Layer 4 of a small transformer language model trained on English Wikipedia (11 layers, counted from 0, width 128). Numbers have three digits each and are written without spaces.
A neuron's activation on a vector x is SiLU(gate . x) times (in . x), where the dot is the dot product.
The model reads these tokens: "ital" " c" "red" "ent" "ial" "s" "." " This" " comm" "on" "al" "ity"

The vector x that enters this layer's MLP at each token. A number n stands for (n - 500) times 0.016.
0 "ital": 411338467482425643571463575526553629481630458416443527482324480427436491529392486656370479490520460528520653703470366577468473432609405428531422613471379615350382474500635447324463801471334467584505535413437598412583364432490643401673301557703562646663526511397480548343468555493387316511637224576439469553379730483536494557585272290413530521560538360592598391387551469052255617524621
1 " c": 402277527471594532628655511575628568418729683464472468720383476421372535522485546327456450481398366617639524649527666627516388385377546237495361721419545448308534558561497504452543526455280297506463622543506488248678299574477548397674469577495350544569568398460518393620490476420369264646415394580504687783431479418440405522615349240442594520385522295665601277322405344076277578577733
2 "red": 473171524509380381601455512602609425365619557256526524627506608356409550533501494456509502626377240553285571606549491534580507289429466413379424392425462466509386434499590387466427628650456411616435451586407695512637382360559661277596498458661567477566488602590598634663439504272416570488428342645637684619538727432412511582587495542309532710481457510522481309463592423482416477560532
3 "ent": 362240472488459437465461653445500476404427434448731476608549360477409593515422383480595526471463452603340507722617526299400415439656473365531558494559376593584366574740561462335410562565526505487350464363430625439481416323529527565461437572651543633560427572365410546582338577422357399489695308694399620602588696363638409507588564313211730600465633446605567545272644455263316547491589
4 "ial": 357350413613467501628437609511481532428560450395556582546612435522406596560460466632566510574690442645332490658534499449525488394497509532637570511555441552486361490607506557421547707614504512535453397561303688305495436354399726495489375573600407547616546383531564597506440453398380444533654207550573641532506494441441451481658496318425691595447720432572643580296524442037293663527442
5 "s": 387438543482433423606455581529441600291369703473437501551519565468408458588452398714598518510435288484464678498498497552412425441628504388561566431529537546332284533575509596516367455617556475593320603529533638489603521439569676457545423671645458531459560348509468592682458447364345384414571228552516580505467532545597416429564471285631711563539628430630634460347486629209278702582486
6 ".": 500286595522533296594598547529545591335563490667456550555531649419591520392501340619323436476532388479441612676457571684385430314586468289576541515586645715415516459561619514374612446554592505637409597528628546459595419528470580457458502735540414548503562487532563622527286480320342458581571304475472491429574603576543704554635557449586575657444561474548344429400426397261333732609667
7 " This": 289409418721415486570453595677550544317665523707480503640521479514516838440402516507329454337453398419487470722553428515590628456422529481566412364405343673203568584603627110530564693569483407769333570425435525385624563611483702302788388643620429625536448494472371382657333523371298529581886197416447480478482558599546469377641448512490596647450589434529353484497656387328354485634721
8 " comm": 474331407654440446620471509497547410335612493403556529441464613395356494583495487552409386533351483403370471662519551584496759362472436153636337497158450563495441529522439485387733474488505442559326456489470748291687500403618626263543571591578435591525598302306401355559565447241512597526469311395613578493250501422355523498523516468425531572437376516459539432268519354202298640564644
9 "on": 490285482553454299619420640704406474377565318493466617475417522590458509500370405487498477360408403402528444687659453549420400384611458309553564546428592535372379471647467551460592541555443507563362444509376598419392469520560549525690574623491600562679667410282395676562454298412394438635559339648467449640569646424621515405723573438504740371482719355446477380384625385296431574506569
10 "al": 359408475629415329683514573514486441355525337467568543528437596590472601599342551579509477461590371454514689648540428484405450509631544428602593526476512552428446403636550614410580781518490507572381350638408583347514323429477632437631361467612668603529475482313461596361456377345400477493374322459345495554530542382467552462669378337596655518444570356506543536310579476183220522471561
11 "ity": 291215504554526389589561619445474386384434513508419594534390508444515553582341422676441400458497360451665509540544561652438516314593473477694552466571437551426377432538509541579546545486532424562413449526436694384610445427680609383568547539504489629540543532446516640511462501419410492507659111423437526599499674444468471504623344209438580518549656479517550458377436500154290661414567

Each question shows the input weights of one neuron of the MLP. A number n stands for (n - 500) times 0.0019.

n350 gate: 321410656551470526509552308386485521437483456440400785394193563509557378572545453436473651509467541578653461409506598587519588272494536545661594509471303352322641651359540625483529512621500410425591555470500404540639651437373440459459485563395386467510528494549609413509512482584657461294670369556450509571360479453599464447418524647630541665457418461374517485442433574526379683585327
n350 in: 473466572601578365469649385532558694500494617646623574689611592491607528471509412558439493556487500503633655293570426563669506584503627597626404516297334565497601520458391413485512583528254354610477410456519586509544637799467604482450347330415632543769428457494493576688550478535630585418646567340553305556529506536661433579751446450379482347381452494482466658653548372479454582630445
Its two highest activations, in order, are on tokens 11 "ity", 1 " c"

n50 gate: 435682524446410667575494585405461407424596628592400517368631640492441571614537287642509521422457622355517463458471413427568511465480477630644546627478327306503526479410398480408592363475562529528500523489659450573390477462376523503542509596278559456679512575460695543500551250597471473514693571615317563483626520568591552482322506430372426389433587432595616380370601495470421585389456
n50 in: 412534458509491428520440623406576419523408568558384500449486436409416414418515639577518421643561603349442532412582737486566503575673785439610497627592509540408503467376464431387310315366437576545391476351416548494457599442473401576726333387633566484497539500488491611488486541654369430592437508454509545506242262566686623464529307505585531402396559512475559576480662626626548602506525
On which token does it fire most? 5 "s"

n375 gate: 540505421418573341660640636471484728537370362400555472511578435533441508380406635546537319449523479415540518567589509630614448369494659559508632669633626408480494604535514494635486472333441469486518581526460338473522429683441469415595477415446492565500491464465524335228492494403566471372491561545458462455680511497472617527326586589316478545512296697387530600437380479390541562558328
n375 in: 547446314509500661360361613475563497494473383544632520434442479388506462512453399446509543503696525432429519471444380418594536485634438485538425459587363456491553522375599517352572529402433571457381518406606457676291491517539482449552618436523430683390725463294482621494669461585308604446717443494491562663639468546426541390615653508572619444431711389338384685292423603613418427477455
On which token does it fire most? 10 "al"

n130 gate: 449598540429471537615436519668578639526339465575598474497378702616588421575476445615518413528488491334672313328596461524469479515468747506509350524412458318424375488588542523644546599637430455632540533393432532619693446399405369529404534482429469544525571352578552485440476389658357508368537343522538726535473417386568413534530673570456391691573256444492649438408569570460390636436474
n130 in: 456561353668399669551527630448570353562685458381410461503277503268363529334447343557403569552415638408550680723523470359459563436539460408530466680645313562594583372373453529516600474633415457487476446656316330635533626675439395758604568526559578621286356593550592437417208503596626478475585347506477513513530355599510483552566566460413522681614460592378634533686573519484500322542338
On which token does it fire most, and how strongly? 0 "ital", at about 6.7

n188 gate: 489631414344512704386421514516554620632365460201586468572616438451509450577276442500521426568447355479500404422625368550369473579392459553430545781443473605530730417515470386396362607459427559651466449390494457615430393573494485554607679509473606635531549359623488606595380494645500516526579697550413540261545521567491568475452485430593534466575378673565457423629530519563412544506370
n188 in: 407421475425500481586451538579415456355576573657146507513463415616527419490391810655631486486527472520398679427688389487308579510581612476517339416419500500594568436742317550336404616583554503556521695626680470610480531468560503530450455493327468503609394364424563395373642510466514285451326465529624280798445338345735647422329630405557477418413418524623484595629445317385405585394637
On which token does it fire most? 2 "red"

n147 gate: 503419519441568385298599348555617528466488479547385342555436619521522519647516545329633877575547532528394465662550328658583619759429441534454441441685525432398728441402392414541546512457371331509539360487413566378472459612545565395393756481450580500703691637551529447289515619569635593482500483404506299445528568445466497549450444437463557717490532596547527519409406488536339609674392
n147 in: 497378335419388423547517442587293526555591674523364611529748662430593375497617372470572500476426361600571287443709464439714575627558403571590463561525333391556630361523434580485348233682513630610591444461626575531510559497413471682391253471516549533545342532691339607651410425474467539397553675357446472343529549251487448612294415508516453374530401584605563403462464622378477610582556
On which token does it fire most, and how strongly? 10 "al", at about 1.6

n135 gate: 505506583645551559517374495429461528387370481449383472368461614494590429431605465680561687485409509344511466397623581590521362500480563497511411573481463503517594500567436618632500503525539523451550517646668425408652514619432491745472585494463576568682562247607406474566548474514288447462602452334626415517658568530366560734486497440464431446314503559467539409644595344349538642316516
n135 in: 411549644636532536411461497514440559553588379438535555625561278359441661704527638605488630420371478420597607564417488635445524464544343556594517292551330500485612417608515480570532595309360553682479521464476469458308429598430426443427448397680598622535225543572546609399532542580432272625430366398392531453613326515536548442613435526529517441503407459475537728491655391560543580468435
On which token does it fire most? 11 "ity"

n152 gate: 342478247516484406351484617411637382554581613758569553569295352638596290510657600369516446450705349510490441384519690583563377365570404698417469322395484674464455634549562529555328566399513436500410789458551447503449419424308510584266490478474491521452543588607640706419471497664384572562361500506383388573396382573616500470532410559456395449389646328491317545488468591559540420431574
n152 in: 408335663473352690455459588450607550427603451607376353438579574363556570379748694616510441577497364396527330539530555649586362448629574493443560739647595668565597500616606556357679765451543651558455524419473506576516540446448470445628325633480513380571517670490465416446600240570503481571404615481401781447402640444574406490503614573356410581674608341350565356666503509574732420592673
On which token does it fire most, and how strongly? 11 "ity", at about 0.85

n294 gate: 556723598400503570454433503486537479608494725556445439436572485543544544616476797365709528546359414742506437738488458518442551652439491415388475509653497465542663590512614544483416434578456610480426518518456288570483574581564580603433382318532494514431267385578472571440424518583515472728473503583471480401396565515461557358420426585514594553623333468531500678417697327529567651566418
n294 in: 439639522468422483635772571470517525603507517432374423454472353538269465593529467314605466271575362496643397718464529294515587493706457504304517390637580592412686466409445475466615588229355654604675445464596413408475604507526482597504437661618480526832377633475519647641656356324662507697732630587525275412710639251338702563435518384500396474478587511282344507389442612652496407577448
Its two highest activations, in order, are on tokens 5 "s", 1 " c"

n363 gate: 436346427424411476451689455453464348522516677517392384450478463334587407534469538497500684441517512449670500522469639497395686576435670472370581404611514542590463580486595382417489458403455571656553543537602478446522551505655446445338383514254640536452518497434365537534556551565594434339462658521408544388474421644582589364597406433411525494413411573513478372616451409749377551691361
n363 in: 412514308397507493604698373262486574472346528471590584556413253427709461539536304413453713481500455418564513675399558475357446625486371482606368574558482581650311571602442218449556556363461214696545376496457431367419697666478411665370676525429463487435522786601622429504447536797493450503544493436437662479597443426679522225468299500427621500223467468615545414476554749621415607681579
On which token does it fire most? 2 "red"